Layer 9 of a small transformer language model trained on English Wikipedia (13 layers, counted from 0, width 128).
Take only the direct path to the model's output, skipping the later layers: a vector added to the residual stream pushes a token's score in proportion to its dot product with that token's output vector.

Output vectors of the tokens that the questions are about. A number n stands for n times 0.01.
" rele": 70 -4 -3 12 -33 13 -14 45 -19 11 -2 18 7 11 24 -4 17 -40 -59 47 -12 14 16 -14 3 16 18 26 -28 -59 -3 -18 39 30 51 -4 2 12 27 24 33 13 43 -28 63 -17 25 -26 24 4 37 15 9 11 7 63 -6 -7 -34 26 -32 -5 5 33 -10 51 -62 -3 -27 -79 -7 -6 -19 -19 21 21 9 -21 34 -64 2 -3 -26 2 34 -64 -62 -11 39 7 -59 -1 -18 -28 -39 32 1 21 -4 25 -18 27 -16 -5 0 48 2 -48 22 80 55 -2 -4 -2 58 -9 14 -7 -21 5 38 22 -23 -20 3 89 -13 33
"hn": 2 1 -28 -5 -49 28 -58 -50 -32 -37 -11 9 19 21 1 8 -8 -5 3 -2 5 37 -14 7 -3 -9 -41 11 -7 1 -44 11 -40 27 33 31 39 -17 62 17 31 48 -29 -4 31 43 -12 27 -8 -15 53 69 34 10 -43 -12 -14 -42 -33 1 -46 4 -46 89 78 -4 -35 19 60 -30 -21 -50 -30 -75 -12 36 1 41 12 9 35 11 28 -28 0 -48 -41 -60 -16 -48 25 -53 -40 -32 -20 41 74 37 -35 -35 -28 34 23 5 36 31 -4 -28 2 -8 -39 27 65 -19 36 -31 -19 -81 92 -1 89 39 -7 1 -14 68 -10 20
"erson": 22 -13 -78 -3 -54 -2 -38 8 -92 11 22 -16 -13 -29 41 8 24 16 -37 62 15 48 17 30 14 4 -35 5 -6 36 -37 -67 -1 96 15 -78 -37 -50 -22 0 8 -8 -36 -4 -51 7 -3 4 45 11 35 4 22 8 -26 48 -50 -44 -22 -52 5 1 -54 68 59 23 -7 -52 13 34 6 -31 -50 -31 71 -39 -52 -8 61 -54 -39 28 20 -33 17 -4 10 -26 48 -71 -20 -59 -25 -33 13 24 47 47 -3 25 -24 36 26 50 0 66 14 -20 38 74 54 -3 44 8 -14 -32 -8 -43 35 7 46 49 -2 -8 -28 10 10 9
"ens": 42 8 -2 27 2 30 -1 -3 -2 16 -38 -14 -10 18 10 15 2 -51 5 -1 73 30 -1 19 -18 26 -47 36 -22 23 -59 -2 -18 19 13 -5 51 -29 -1 -36 83 -12 13 -5 24 0 -15 -11 -23 -36 -36 0 -19 -2 -21 -14 -2 56 26 2 14 11 -60 38 7 31 1 -27 -28 13 -30 -35 38 19 63 -10 -2 33 21 39 -35 3 32 58 7 0 29 2 30 -2 -16 -24 17 10 58 24 6 52 -46 49 -8 31 45 -9 1 -11 -13 44 14 25 -39 -16 -5 8 8 -6 -29 -26 8 45 54 21 -11 -12 -35 -8 36 74
"are": -6 13 -42 49 17 12 -5 40 -44 -27 -11 11 -32 -32 0 15 -32 -15 14 38 -10 53 -13 -53 -16 13 -1 19 -30 -24 -29 5 43 -28 -26 -45 3 15 34 25 -26 -21 52 97 25 -8 -4 -46 -13 -30 -11 20 -31 -2 -1 18 -30 -35 -69 -87 38 -31 -58 19 21 26 -30 -48 47 28 -32 -16 -17 -9 23 1 29 21 34 12 -4 -9 -25 48 -19 10 -40 -14 -53 -36 44 -19 3 -15 57 8 22 -35 -18 -36 -44 -23 28 44 7 9 -34 -60 15 25 43 -36 1 40 9 -59 -29 14 9 12 6 -4 27 51 -24 -2 4 -2
"ased": 64 -33 37 33 8 -2 -14 49 -54 -17 -37 20 -11 66 24 16 -31 -6 -38 23 -35 50 -60 -4 2 -26 33 7 -15 29 -16 -53 11 50 -6 7 14 -40 -6 72 20 89 -10 3 -22 -6 39 50 25 49 63 -5 -5 4 19 55 8 -12 15 -36 -6 50 -76 21 12 45 -32 -61 40 -6 -45 15 -11 -17 -39 -25 24 45 8 22 32 -59 7 -7 10 -59 -4 -32 50 -35 -1 14 21 -76 -21 16 37 -18 -29 32 -28 28 -12 -7 -19 2 -30 7 -31 51 -27 8 -49 17 64 -69 -75 -55 -47 -12 -41 -18 -28 5 54 37 -23 68
"ud": 33 11 37 31 22 -2 8 13 -30 -34 55 -15 -5 -7 33 -40 53 -41 -28 -9 6 58 -23 36 11 60 -25 -32 4 -15 0 8 2 -20 5 -44 -31 -6 -40 24 3 -76 -17 10 39 -24 19 34 6 -26 -9 30 -12 -2 -28 -7 12 -17 -35 8 15 21 -23 47 -34 -32 -30 10 58 18 -77 -5 -10 -29 -59 16 -39 51 12 -15 26 30 13 -5 -3 -30 -17 -37 -42 8 -52 17 -28 -4 19 0 16 -12 -60 36 -12 -9 79 -36 -17 -26 -16 -32 -3 15 -5 -67 25 -38 20 -23 -10 22 26 -28 24 41 -21 -7 9 46 25 14
"'s": 10 3 7 8 -6 10 -22 33 29 -11 15 12 -1 1 6 16 -2 12 31 24 -16 -22 35 -1 28 13 22 -32 -4 -49 10 -28 28 60 14 -15 13 -17 28 13 2 16 -10 -44 -11 -27 -14 -17 -7 -20 5 40 19 4 -24 1 3 17 -29 -5 -13 -12 24 -20 -30 59 -40 17 -44 -14 -18 -5 -43 17 19 18 -17 15 4 -34 18 -13 23 32 -10 -10 -12 -41 40 30 21 -19 17 24 -49 17 22 0 -37 8 -7 -3 5 7 32 -4 52 7 5 3 11 -27 24 20 13 -27 20 3 10 -17 12 -5 18 14 -27 27 -3 -16

Output weights of attention head 1. The head adds the sum of these rows, row i times number i of z. A number n stands for n times 0.0035.
o0: 16 10 33 30 27 19 21 -1 -10 13 -18 -38 17 6 10 -4 12 -14 6 -18 -16 -18 -39 3 -21 -18 -6 -4 -29 34 -8 23 43 29 -7 -36 -15 34 -13 11 -4 -5 34 4 11 0 9 44 0 9 -26 -13 -8 -24 14 -7 12 3 23 14 14 -12 -12 -3 7 -6 -5 -58 29 19 -50 -18 16 5 22 21 17 13 -31 -37 -6 -17 11 -42 29 15 -58 3 -17 -59 6 -47 -11 19 -5 -23 4 -2 -8 -31 -4 -14 -1 -2 31 -26 -17 16 -4 -8 13 34 4 -29 14 -19 10 8 -4 6 -14 -31 -33 -14 -8 7 1 -21
o1: 3 28 -4 5 -29 -21 -22 5 5 27 -12 21 -22 6 -11 -13 -30 -17 -1 9 10 8 -24 -49 -3 -44 4 2 51 15 -1 4 21 22 -29 -24 27 9 -46 -7 20 -15 11 24 22 33 -7 1 34 34 1 -61 13 27 -10 4 -29 -40 2 -2 -1 11 27 -10 61 0 38 -43 5 -9 28 38 -17 -31 -13 34 1 13 -13 -59 5 29 -31 20 -3 29 -1 39 -4 41 4 0 19 -47 -40 -12 -14 0 -6 12 3 -51 -21 17 -9 6 15 -19 -5 -18 0 4 4 1 -10 -56 15 -19 4 -17 -6 -8 11 10 -34 -14 -17 -8
o2: 11 32 13 31 1 -22 -2 1 -9 19 43 15 -4 23 -3 22 -21 -11 -9 -29 21 -8 -4 -1 -19 -16 37 -4 4 0 -18 -1 -7 -58 -2 15 4 -7 18 -10 -44 -57 -10 -7 -3 22 -22 -19 22 14 -4 -26 -5 72 -7 -40 4 -22 -3 17 -2 32 -3 18 -6 -21 10 5 12 -5 -22 37 10 -15 -4 29 -24 -19 -6 10 -19 -22 2 4 33 8 13 27 -4 11 -20 -2 13 -26 41 -6 17 36 -11 -8 -12 11 3 10 -16 -7 -7 -6 12 -4 -3 22 27 18 10 9 -17 12 -5 -11 26 -13 -32 10 2 12 -18 19
o3: 20 9 3 19 -10 19 -12 -17 21 -36 16 -35 9 11 -28 -21 -4 -11 23 -22 -11 24 -24 -8 -2 -7 -1 13 22 14 -30 -16 66 35 46 2 -13 28 1 15 11 44 3 -29 10 -3 14 -5 0 -19 -37 -17 -13 -28 -16 -11 -20 8 12 -8 -8 -16 8 1 11 7 51 5 -4 2 41 1 -16 18 -2 2 27 8 -8 10 0 16 -12 -18 1 7 29 -10 9 11 3 2 -15 -37 42 -1 -54 26 7 11 7 -10 6 -34 5 -9 6 14 -1 -61 20 -14 31 6 26 39 28 -13 34 -17 -10 3 12 -11 3 -8 -24 -29
o4: -43 19 -25 -18 21 7 -5 22 38 -24 35 -8 -16 -2 26 -5 10 -29 -22 3 -16 -4 -36 2 -24 19 -25 -34 27 -18 -36 27 -32 44 -27 -18 -6 24 -4 -14 7 21 11 -20 -2 6 -15 7 -22 -7 -16 -7 28 18 -9 1 11 -1 2 -28 8 -23 11 15 0 -9 5 32 2 15 3 18 -5 0 19 -1 18 -11 -39 -14 20 28 -7 1 -21 7 -15 -13 -8 -15 -3 5 17 12 13 -12 -43 -9 -16 16 -19 15 25 -32 5 42 -24 1 -8 -17 -9 -4 -4 19 -22 -18 23 14 -17 23 24 26 -7 6 22 55 17 26
o5: -35 -14 9 28 14 -13 35 -7 -21 24 -11 42 -12 -19 -20 17 11 -12 -2 0 8 1 -16 -9 -14 19 0 12 -47 -2 26 -20 1 -39 -1 17 31 4 34 -6 -24 -11 -27 -11 8 -8 8 -25 31 -7 37 -32 -49 27 19 -13 5 48 -13 -29 9 34 43 -8 -65 1 -63 3 6 8 -26 1 -8 5 -12 4 -41 -17 50 -28 -6 -19 -21 -54 19 -29 -23 -4 -1 2 -21 2 22 59 -13 11 41 -8 -24 -24 6 47 -22 8 -13 -9 -10 18 -33 29 -32 2 -2 -31 10 49 -23 10 -14 -9 -8 -47 -22 16 -13 -27 -17 -20
o6: -33 -31 -14 -53 -35 35 6 31 6 -39 -7 16 28 26 -25 -48 6 -2 -12 17 7 -25 12 15 4 11 12 -11 16 16 -33 -53 -20 20 -20 -24 -30 -21 -22 -17 -39 25 22 4 -21 -36 -2 2 -23 -15 16 13 8 -80 -6 -10 47 3 26 0 -4 -3 20 -14 -5 43 6 1 -28 -3 17 -9 9 5 -8 -14 11 2 -1 24 -7 -7 -1 13 -21 25 12 -45 -10 -40 -10 -33 19 -5 3 14 -4 12 28 5 18 4 23 7 19 30 -10 22 3 -27 0 -18 -8 17 18 6 -3 11 -2 -22 6 -16 14 -32 2 -28 8 5
o7: -26 -12 -32 -16 -34 19 -11 13 23 -15 -2 16 20 3 -31 -5 -25 7 22 34 12 -9 -2 -12 4 -19 -5 -40 -26 -40 18 -30 -15 26 24 -14 -9 -31 -10 5 -45 9 -1 -46 -5 -8 21 -8 -15 3 -15 23 -15 -27 8 35 24 37 -5 -4 -4 6 54 -15 -13 -3 -1 60 -11 -23 13 -9 -15 29 -7 -24 12 3 -6 -13 15 3 -30 -3 -54 18 6 -23 19 22 11 -12 9 -13 32 40 -6 23 3 3 -29 -2 8 -3 30 -21 -19 -9 -7 17 15 -22 -21 31 -1 42 -18 6 13 -18 17 4 63 35 38 14 5 -14
o8: -9 -40 21 -20 22 16 -7 3 -24 -3 34 -30 4 17 41 -13 -10 24 -18 0 -35 1 -30 -4 41 -16 18 -14 44 -6 -14 31 -5 29 -42 -33 13 17 -13 -15 8 14 -13 -20 -36 -24 -16 20 -56 -30 -39 24 28 -35 23 34 1 34 21 -11 14 -50 -8 -22 22 47 -9 83 -11 16 -10 -4 -11 -3 9 -28 -24 41 -31 24 11 21 30 12 1 37 -7 14 -16 -27 24 -4 -26 7 -11 -18 35 58 34 -28 -14 1 -6 5 -13 -7 -10 1 -7 0 17 -4 -15 3 15 25 34 -6 18 -24 12 26 2 -12 23 10 -3 7
o9: -11 -24 31 -25 -14 40 20 7 32 -26 -25 32 7 -22 -12 -17 -2 -18 9 6 29 -11 26 -7 11 23 -12 -1 -56 12 13 -20 3 0 42 -14 20 -10 17 -16 -6 23 18 -43 1 -14 -22 30 23 10 2 4 -14 -24 -38 6 -1 14 41 14 13 5 -4 -27 -5 37 -3 -1 0 29 12 -27 -17 35 -3 2 -3 -9 24 -54 10 -33 -5 -3 -24 12 -7 -15 10 -3 23 -2 -13 4 3 10 -4 18 -5 -3 -12 26 19 -35 28 -11 -24 -33 -24 -18 14 9 -4 -4 25 19 14 -4 5 -5 -6 -14 52 -5 59 6 -21 13
o10: 12 16 11 -19 7 17 -20 18 -13 6 -19 -17 -5 -32 36 19 -13 -37 0 -1 5 7 37 -23 16 -40 30 20 7 35 4 10 31 -8 -18 8 -1 -16 1 24 7 -2 13 26 13 44 7 -12 37 44 -19 -20 -6 29 -9 -8 -20 -15 7 -2 -16 -28 -12 -31 6 -15 23 -51 23 -16 29 19 32 -25 -9 -9 23 -41 10 50 4 10 16 -2 -16 12 -16 -3 32 -6 -6 20 20 -10 -6 -30 -9 19 -14 2 25 -55 -15 34 -19 45 23 -25 0 -3 -8 -5 45 5 30 -13 -10 -25 -9 -24 2 0 -13 -23 3 -41 33 -10
o11: -15 -23 -23 4 15 11 24 -36 28 -13 38 43 1 20 -35 -11 -11 -29 1 -6 -7 3 -4 0 -10 2 -9 -30 -20 8 2 15 -24 22 -8 -20 22 -1 20 -17 -47 31 -7 -1 -35 -9 -6 13 -27 19 -37 -1 1 9 -11 -5 -1 4 12 -15 21 -7 40 5 -3 -2 -4 -10 -10 -3 -27 -26 -22 50 -32 -3 29 16 15 7 -31 -5 23 -2 10 31 -8 -15 -30 -45 -17 11 -23 29 0 30 -10 19 9 -25 4 25 16 -26 24 17 -27 6 -35 -18 22 16 42 -14 -24 37 28 -1 7 -39 7 -36 23 15 39 -2 -43 -13
o12: -13 -37 -11 -18 -21 -6 -9 -22 4 -37 6 20 4 6 -30 13 -31 30 28 -4 -12 17 4 -5 -14 -18 11 -22 -6 0 -17 -5 -8 30 13 22 -8 -51 20 20 -42 37 -17 -10 -29 -23 -14 -18 20 4 -15 22 -6 33 -7 6 32 12 6 -5 16 14 11 23 5 20 42 -9 -9 5 1 10 -26 11 11 -37 7 25 -7 -32 33 -16 14 -7 -10 -8 -1 19 -16 -56 16 -22 10 -11 -10 0 -2 11 -25 -9 -25 35 17 -18 1 -51 9 -35 11 -30 34 1 -17 30 -36 44 21 -9 -8 1 25 15 4 -10 22 19 -16 -31
o13: 5 32 7 16 -16 -13 4 9 -47 44 -4 2 -31 25 -20 -34 25 -15 -5 -1 19 35 6 2 -28 -11 12 -4 0 -41 42 12 -18 1 36 8 17 -33 -6 0 21 -7 -7 -17 -3 10 22 7 -1 33 35 0 2 38 10 -8 42 -11 -29 -9 -37 -34 21 12 7 -1 0 0 8 -18 0 -20 -30 -10 -10 -14 -23 -29 47 -25 -11 -18 0 4 -27 -35 36 -7 7 18 -4 -30 25 1 -24 16 -27 -3 -6 7 -2 9 -11 -31 -41 -46 19 -1 7 22 -30 14 -29 29 -18 -3 17 16 -21 8 6 31 20 24 18 16 10 5
o14: 14 7 17 -18 1 7 43 -46 1 -28 -7 -29 22 -41 -29 -7 -1 1 72 -23 46 -35 0 -2 -19 -31 -10 -23 -49 -21 64 -3 -14 11 24 54 26 -37 29 47 29 1 16 -4 13 25 3 3 10 -4 11 47 7 15 -11 7 11 27 0 17 -10 2 0 5 20 -1 -28 -44 29 -18 28 -19 5 19 -15 1 10 -43 16 -32 16 6 1 14 12 -7 -58 -24 -3 0 10 11 30 -15 -7 10 -20 -9 6 14 16 -22 -19 -14 -15 -2 -26 -7 24 -12 -10 -30 -15 23 -14 1 32 4 2 -12 0 -25 -11 -1 -3 -3 -12 -4
o15: -40 -4 4 28 57 -6 15 1 -30 31 -13 5 -21 -1 15 10 26 -10 53 -7 -7 17 16 24 -25 22 4 21 -6 24 21 18 3 4 -8 19 -2 5 10 -23 47 -6 32 9 -4 -15 -17 9 3 29 2 3 7 15 17 -9 -42 10 20 -6 11 43 -3 -24 -2 -7 -24 -49 10 15 5 8 -24 -22 19 -19 -64 -12 15 -4 -18 14 -21 -13 18 -21 -5 -6 -3 18 -17 11 -18 -4 -26 -17 -6 -27 -16 -5 -21 -15 -5 -10 -31 -5 28 38 -3 -3 -39 15 6 -40 21 25 38 -31 -1 -4 -6 -12 -24 -21 9 -19 27 -30
o16: 3 -36 -11 -18 -27 -12 13 -5 13 -20 -14 -29 54 -22 6 -32 16 23 0 8 5 14 28 33 9 -23 5 -10 22 -13 23 -2 18 26 8 -37 -9 22 -18 5 12 -8 -6 8 -3 -28 10 24 -35 -31 5 30 35 -56 -4 28 5 -4 6 -10 9 -17 4 -21 19 53 3 9 15 -1 -19 21 18 -21 -8 9 11 30 2 -30 -4 7 -1 16 -28 40 24 6 9 -13 9 -16 -36 -26 -18 3 41 29 54 18 -22 -19 26 22 16 3 7 -1 -20 -3 2 -36 -8 8 44 -15 -7 -10 1 -15 -2 49 35 10 5 11 33 -11
o17: 11 -1 -16 -18 -3 0 -42 2 -13 -24 28 -13 1 10 3 14 9 -4 -8 6 -38 8 -10 -17 11 -31 7 18 54 -13 -16 20 -25 -2 3 -4 14 -3 0 26 33 8 -42 10 -3 -30 5 -12 -17 22 -24 0 -1 -47 25 44 12 29 -22 -3 -17 4 2 1 -9 5 -21 65 -37 3 2 13 24 13 -3 -26 9 34 -2 -6 4 -3 43 -10 -51 0 6 -31 -26 -32 -13 -7 -6 -5 -16 36 12 29 11 -22 -2 -8 18 -6 -20 -26 -31 0 31 5 0 -36 -14 16 -9 10 13 -28 30 -5 9 31 -25 7 31 -5 5 0
o18: -8 -19 13 -23 -5 16 46 5 1 -8 -24 13 37 -9 44 -6 31 24 -9 -4 -14 -1 12 14 5 -16 24 11 -12 -10 6 -9 30 -7 18 -18 -24 -58 -6 2 -6 15 -29 -3 -21 -36 -47 -2 -10 26 33 -10 31 -9 18 7 -33 41 10 3 46 14 17 7 -15 -16 -2 40 17 24 -24 -1 -8 13 28 9 10 33 41 6 -4 -12 28 30 -27 2 -30 -7 -20 -25 20 -10 -14 -18 21 -31 -22 -19 26 4 -1 5 38 -35 -15 -27 -48 -2 -2 33 -31 -18 -2 27 -24 -3 -2 -11 13 -2 -26 21 -16 -7 -3 30 7 -7
o19: -34 -27 13 16 -21 13 0 -23 14 -50 10 -35 32 19 -2 -28 1 33 -25 17 -17 -37 -22 -2 -3 9 -7 12 30 12 -12 17 -13 8 -30 7 -14 5 30 29 -2 -31 -11 -13 -7 -22 23 -34 11 -26 -17 6 12 -56 11 -7 12 40 34 -41 -26 6 13 19 -9 19 -20 37 -19 14 -19 1 3 -25 -2 4 9 23 -49 29 -5 -2 -32 -2 14 21 2 -1 8 36 -36 -6 -41 -22 4 9 13 20 8 5 20 -11 -5 41 -10 29 -12 31 -36 23 -8 4 -36 -28 -1 -12 28 36 18 -9 -2 -13 31 -21 -10 47 27 -12
o20: -4 -69 -5 -21 -3 -4 10 3 11 1 -16 59 23 24 7 -9 -9 -17 12 -8 -15 -11 33 -11 -10 21 20 15 -6 -6 27 -41 -13 35 2 -22 -30 -22 33 32 -16 19 7 8 -12 -45 14 1 -31 24 -7 57 -3 -35 -3 0 36 -11 12 20 9 39 -2 -44 -31 23 29 -46 -15 6 -8 -23 -9 18 -5 3 8 9 29 -21 -3 -19 30 31 -6 35 10 -1 0 10 -14 -3 -25 9 11 18 -1 3 19 2 30 -5 29 -9 -10 -5 26 -11 -26 -7 27 20 -2 15 -7 33 43 16 5 -10 23 14 -9 -14 1 -18 43 -3
o21: -11 50 16 35 -10 10 -5 12 11 4 -26 -4 -20 -9 29 -34 5 8 -18 -34 -14 59 36 12 0 -40 -7 34 14 22 -26 -22 -21 -37 -22 30 -9 -18 -13 -15 25 2 6 -7 -7 -10 -24 -20 29 34 15 -24 16 52 31 23 -19 -13 -32 -18 -29 38 -2 35 -7 -6 22 -29 24 -12 -45 19 36 -34 1 22 -18 31 56 8 13 9 39 -2 34 -4 7 5 59 -12 13 7 50 -11 -24 42 5 -15 -10 28 15 -36 3 21 -19 11 -16 1 3 -32 -12 -20 27 -16 -18 -53 29 -39 -23 28 -51 30 21 -21 -48 -19 -15 31
o22: 6 -11 -46 0 -4 3 -25 21 12 -1 2 -18 -16 67 -34 3 -21 -12 26 -16 12 -2 -4 -7 -10 19 55 -27 62 -22 32 38 -18 8 1 5 21 -30 5 34 23 -25 8 -34 47 -13 47 0 -16 8 8 -49 -28 -23 17 -3 27 41 15 -63 -45 -51 25 24 -3 26 -2 40 37 -14 6 2 22 20 -12 17 60 27 12 21 39 -2 -12 4 -16 -36 29 -4 14 -3 9 5 4 2 24 23 -53 50 -13 21 -23 -3 -2 7 12 13 35 -12 24 39 -31 15 5 -12 0 31 -26 15 -26 1 18 38 17 2 10 7 8 27
o23: -11 -11 -4 -19 -6 4 6 -10 -7 -13 22 -16 6 -14 31 -19 16 13 11 3 -35 -6 -47 -1 -30 -36 31 -17 -7 -47 9 -11 -12 25 3 -4 -1 -35 -32 22 -31 -1 7 24 -12 -27 -8 14 -36 -22 -18 55 4 59 30 25 25 7 -20 -8 -4 -20 -1 -21 1 1 -36 35 1 19 -9 -2 -34 8 -2 -37 -15 25 14 8 -27 11 -5 12 -30 1 9 -8 -47 10 35 -6 -22 -3 30 5 8 -7 -5 -3 -29 13 42 -14 26 -12 -18 29 -9 3 -10 -26 -23 -15 -9 -2 19 -14 8 4 10 7 -21 10 8 29 -1 -22
o24: -59 26 -11 -45 -13 -11 17 18 -11 -30 -45 17 18 -12 -54 10 4 5 -10 -19 -35 -22 28 -13 8 3 6 2 29 -39 -7 13 0 -9 -16 -2 7 21 13 -19 25 -4 -4 10 12 -7 22 -29 25 14 -3 12 11 22 -24 -5 30 -10 23 -2 9 14 17 3 -25 -4 -2 -35 -18 -7 4 35 19 -13 12 -3 19 -6 13 7 23 43 -12 20 -14 -7 34 44 -17 31 -7 -6 -9 -32 33 22 -18 -15 -17 41 43 -2 -40 16 1 30 -10 8 14 -3 17 26 26 2 -16 60 -9 10 16 -15 32 -10 1 -34 -33 0 -22 -8
o25: 10 33 6 -4 -9 -13 -27 -14 9 20 1 -36 -56 -32 2 -26 -3 -6 2 5 16 21 7 10 -3 26 -14 12 -40 52 -8 1 0 25 13 11 -9 12 -17 -40 13 -21 14 -7 15 -28 -8 3 22 -7 36 -16 25 -7 -5 -55 -9 -10 43 19 -11 9 12 35 6 -3 -2 -34 -5 22 13 20 30 7 -2 22 10 -45 31 -9 26 14 -13 12 9 -22 2 8 21 17 -21 -13 6 -5 3 11 -42 -23 26 21 -1 6 -11 14 21 5 -3 -16 11 3 -9 27 5 40 -27 -18 -40 9 -4 -13 -7 -18 -1 12 -34 -13 3 22
o26: 4 -13 -7 -4 -41 7 -12 29 -10 3 30 -15 35 -7 7 -16 58 27 -13 -23 -17 -44 2 22 12 1 -5 -40 20 -23 -5 15 -22 21 -6 -4 -19 -4 0 -34 -20 -9 -13 8 -27 -24 3 2 -63 -13 -5 1 10 -13 -27 13 41 33 -40 -10 33 -57 16 17 2 -20 -10 47 -21 0 -12 -13 34 26 -15 22 31 27 -7 36 5 3 3 42 -13 15 9 14 16 -29 6 16 -7 15 -1 -47 -7 12 -15 3 6 17 -18 -2 20 6 17 5 12 16 6 22 -21 -32 -19 -12 -4 -7 -13 14 41 25 -21 1 -26 34 -20 18
o27: 1 2 -29 -18 23 -2 10 14 17 48 -12 -46 -17 -6 14 -14 -41 -21 13 -15 -20 15 37 -12 -28 11 -24 -11 10 -15 -1 -13 2 -25 -9 -1 21 53 -6 11 5 5 -23 -4 6 -2 -4 -23 4 -16 0 -20 -2 94 -34 7 -11 -27 19 8 -22 47 -10 -4 1 -34 -17 -11 -4 32 0 -20 8 -11 -13 -13 -32 -19 65 -20 -22 -10 -7 -21 -3 -27 25 6 8 22 -5 -14 2 -8 6 -4 -32 26 -33 20 18 -30 -32 13 -13 -17 17 9 23 -39 -17 25 -12 -45 -35 -14 3 5 -40 44 0 16 1 -28 -24 -1 23 -28
o28: 9 22 24 2 7 22 -2 -5 9 21 7 18 21 -5 -8 -9 6 -14 1 0 10 17 28 -8 8 5 26 10 -5 -12 11 -15 8 -3 -40 -18 18 -10 -18 25 -30 2 -12 4 -24 9 27 3 -26 15 -29 -6 -11 29 18 11 -11 20 -12 14 -10 0 -6 -5 18 -12 -40 -28 10 1 31 -20 9 -15 -7 10 -13 -5 -10 -12 -16 -6 -13 29 28 45 33 13 19 -4 -9 19 19 9 10 -19 19 39 -1 -19 15 -21 6 9 -15 10 28 52 -19 10 -16 18 -27 -43 -1 -61 53 -14 34 -18 31 19 -36 -6 -9 19 37 -32
o29: -38 14 17 3 -1 -18 16 -13 3 -27 -47 8 -21 11 -29 18 10 28 22 4 12 -13 9 18 -30 -24 -12 -1 -34 3 36 -22 -22 -38 20 -10 -2 -37 16 -24 8 15 -8 7 -23 15 8 18 14 15 22 -3 -25 11 -13 -7 -16 30 23 14 14 41 0 15 -14 31 27 -32 -1 14 -17 -10 7 1 33 -9 38 -32 42 -18 18 -1 10 25 3 -2 11 24 -22 30 -6 22 -4 -6 10 32 -8 -37 16 15 -14 33 -9 11 -10 -15 5 10 -6 27 -5 -25 -12 -20 -6 15 9 18 -19 18 -8 10 15 -11 -15 -8 -1 -20
o30: 3 -1 33 34 20 -36 -14 -10 -17 8 -10 12 -14 -10 26 -10 41 -35 3 4 17 42 -3 1 -4 -10 37 15 -44 -1 -14 -3 2 -21 2 42 31 -9 6 -57 43 -15 -29 -6 -11 19 12 -22 29 25 22 -14 12 27 25 -4 -31 -20 -1 15 -4 41 -11 -9 -36 -30 28 -31 -18 2 19 -12 8 17 22 -39 -9 -19 43 -3 -42 -19 -49 -20 20 -10 -20 -19 24 27 -22 2 27 -30 -15 -6 1 -13 0 -29 3 18 -60 -8 -55 -5 42 18 0 3 13 19 -9 10 2 -6 -7 -20 -4 1 -1 -2 -12 -12 -26 -9 -3 6
o31: 28 -17 6 -15 39 15 1 -5 0 -13 -28 -28 11 6 71 -9 3 9 27 -41 9 10 40 19 -13 -17 -5 6 18 21 -31 6 25 40 26 6 19 15 23 5 11 11 -14 3 15 -11 -15 -12 -16 -22 6 45 29 8 -21 0 7 -18 7 18 7 -16 -27 5 24 30 22 13 29 11 17 0 24 -25 13 11 -1 -54 9 27 -19 27 19 27 4 41 0 -6 13 -14 28 -35 1 -4 -12 -22 -30 -23 26 6 58 -24 15 13 -3 2 18 -17 11 11 12 -24 18 -19 -7 -33 4 -10 -15 35 -15 10 23 -18 -27 23 -9 22

Each question shows a token from some text and the vector z that the head gathered there. A number n stands for n times 0.06.

"ain": -1 -1 -13 -15 8 -1 9 -4 -7 8 22 -2 -3 7 5 0 22 -6 12 -5 -2 13 -6 1 5 -2 -10 3 0 -6 -8 -3
Which of these tokens does it push up most? "erson"

"ell": 1 -3 33 -39 4 11 -12 -1 35 -26 -13 -6 0 -26 12 -15 43 3 9 -12 -6 -6 -38 21 -21 -21 5 11 16 -20 21 -11
Pushed down most: "ens"

"w": -11 -4 -15 10 -24 -15 11 18 9 26 -20 -11 5 24 -14 20 11 -25 16 8 0 -6 28 -3 -5 4 19 22 0 -13 1 -2
Which of these tokens does it push up most? "'s"

"ch": -1 -92 -9 7 13 -3 19 -21 67 -3 -28 -7 65 -30 27 -57 -8 -2 -44 -51 -32 30 -30 -44 9 18 -15 -29 -19 -8 40 0
Which of these tokens does it push up most? "hn"

"ie": -12 -15 -14 -21 4 1 -6 0 28 -24 -19 -10 18 -2 43 29 5 -14 9 27 -2 14 -7 4 15 -3 21 -26 -1 17 -22 3
Which three tokens does it push up most, strongest first? "'s", "hn", "ud"

"#": 4 15 -2 13 20 -22 7 15 -12 32 16 -10 11 -18 -18 17 7 -30 -8 -33 47 -8 -15 -14 -5 -6 -9 -4 -5 -27 22 -6
Which of these tokens does it push up most? "erson"

"air": 2 -13 -12 -20 -4 0 -25 12 17 21 -13 1 -14 3 21 -4 11 30 31 -18 -13 1 9 -12 -17 -13 -27 -2 -2 -20 -23 5
Which of these tokens does it push up most? "hn"

"D": -12 -11 -3 -13 -16 -16 4 12 19 -26 15 -14 11 -4 -5 8 6 -15 8 6 5 -6 15 -1 4 -12 -6 -9 25 -21 13 -13
Which three tokens does it push up most, strongest first? "erson", "ased", "'s"

"\n": 7 3 10 29 -18 7 -14 -20 -21 -2 36 -9 6 37 -3 4 -32 15 -3 -17 -22 -8 21 -37 12 -4 -13 13 -10 -34 16 7
Which of these tokens does it push up most? " rele"

"t": 27 -56 10 30 39 -19 -22 -47 89 15 -19 -1 50 -43 6 -45 -3 -7 -19 -21 -30 36 -32 -22 32 9 -19 -16 -1 35 42 13
Which of these tokens does it push up most? "hn"

" from": 4 5 -1 -4 -1 -11 -20 -7 -9 -1 12 -17 -3 18 5 10 10 -17 -12 11 6 11 14 2 8 12 -3 8 2 -7 -1 8
Which two tokens does it push up most, strongest first? " rele", "ens"

"ir": 36 -20 -7 39 -3 -11 9 26 1 -12 -22 17 5 -9 15 -39 -12 24 -12 -7 -48 -25 -9 -10 7 32 3 2 14 -66 -58 30
Which of these tokens does it push up most? "hn"

"ri": 23 1 -14 -11 5 40 19 -20 22 -1 -18 3 -21 2 -3 18 9 -2 -7 9 7 23 -24 25 17 16 11 4 -9 -8 -16 -8
Which of these tokens does it push up most? "ud"

" of": -10 -17 -11 -35 7 -5 6 -1 16 -15 -12 -13 8 4 26 11 5 -6 8 21 -6 21 -2 -10 1 -2 8 -15 6 -7 -10 9
Pushed down most: "are"

"g": -4 -14 8 22 27 -23 -12 -16 53 -8 7 14 24 8 1 -9 -23 3 26 8 24 15 21 3 5 44 9 -1 -12 -20 -14 -2
Pushed down most: " rele"

".": 1 -2 -3 -8 -10 -16 2 -14 4 -17 6 11 0 -1 1 -7 -14 0 -1 -9 -2 11 -3 22 1 -2 -7 -6 -5 2 -8 -2
Which of these tokens does it push up most? "are"

"ions": -11 13 -10 -25 10 14 -23 -9 -4 -8 9 -19 -11 -4 -1 -6 -33 -22 -8 -14 15 20 6 -21 3 -18 -24 -7 -18 -14 -18 -11
Which of these tokens does it push up most? "ased"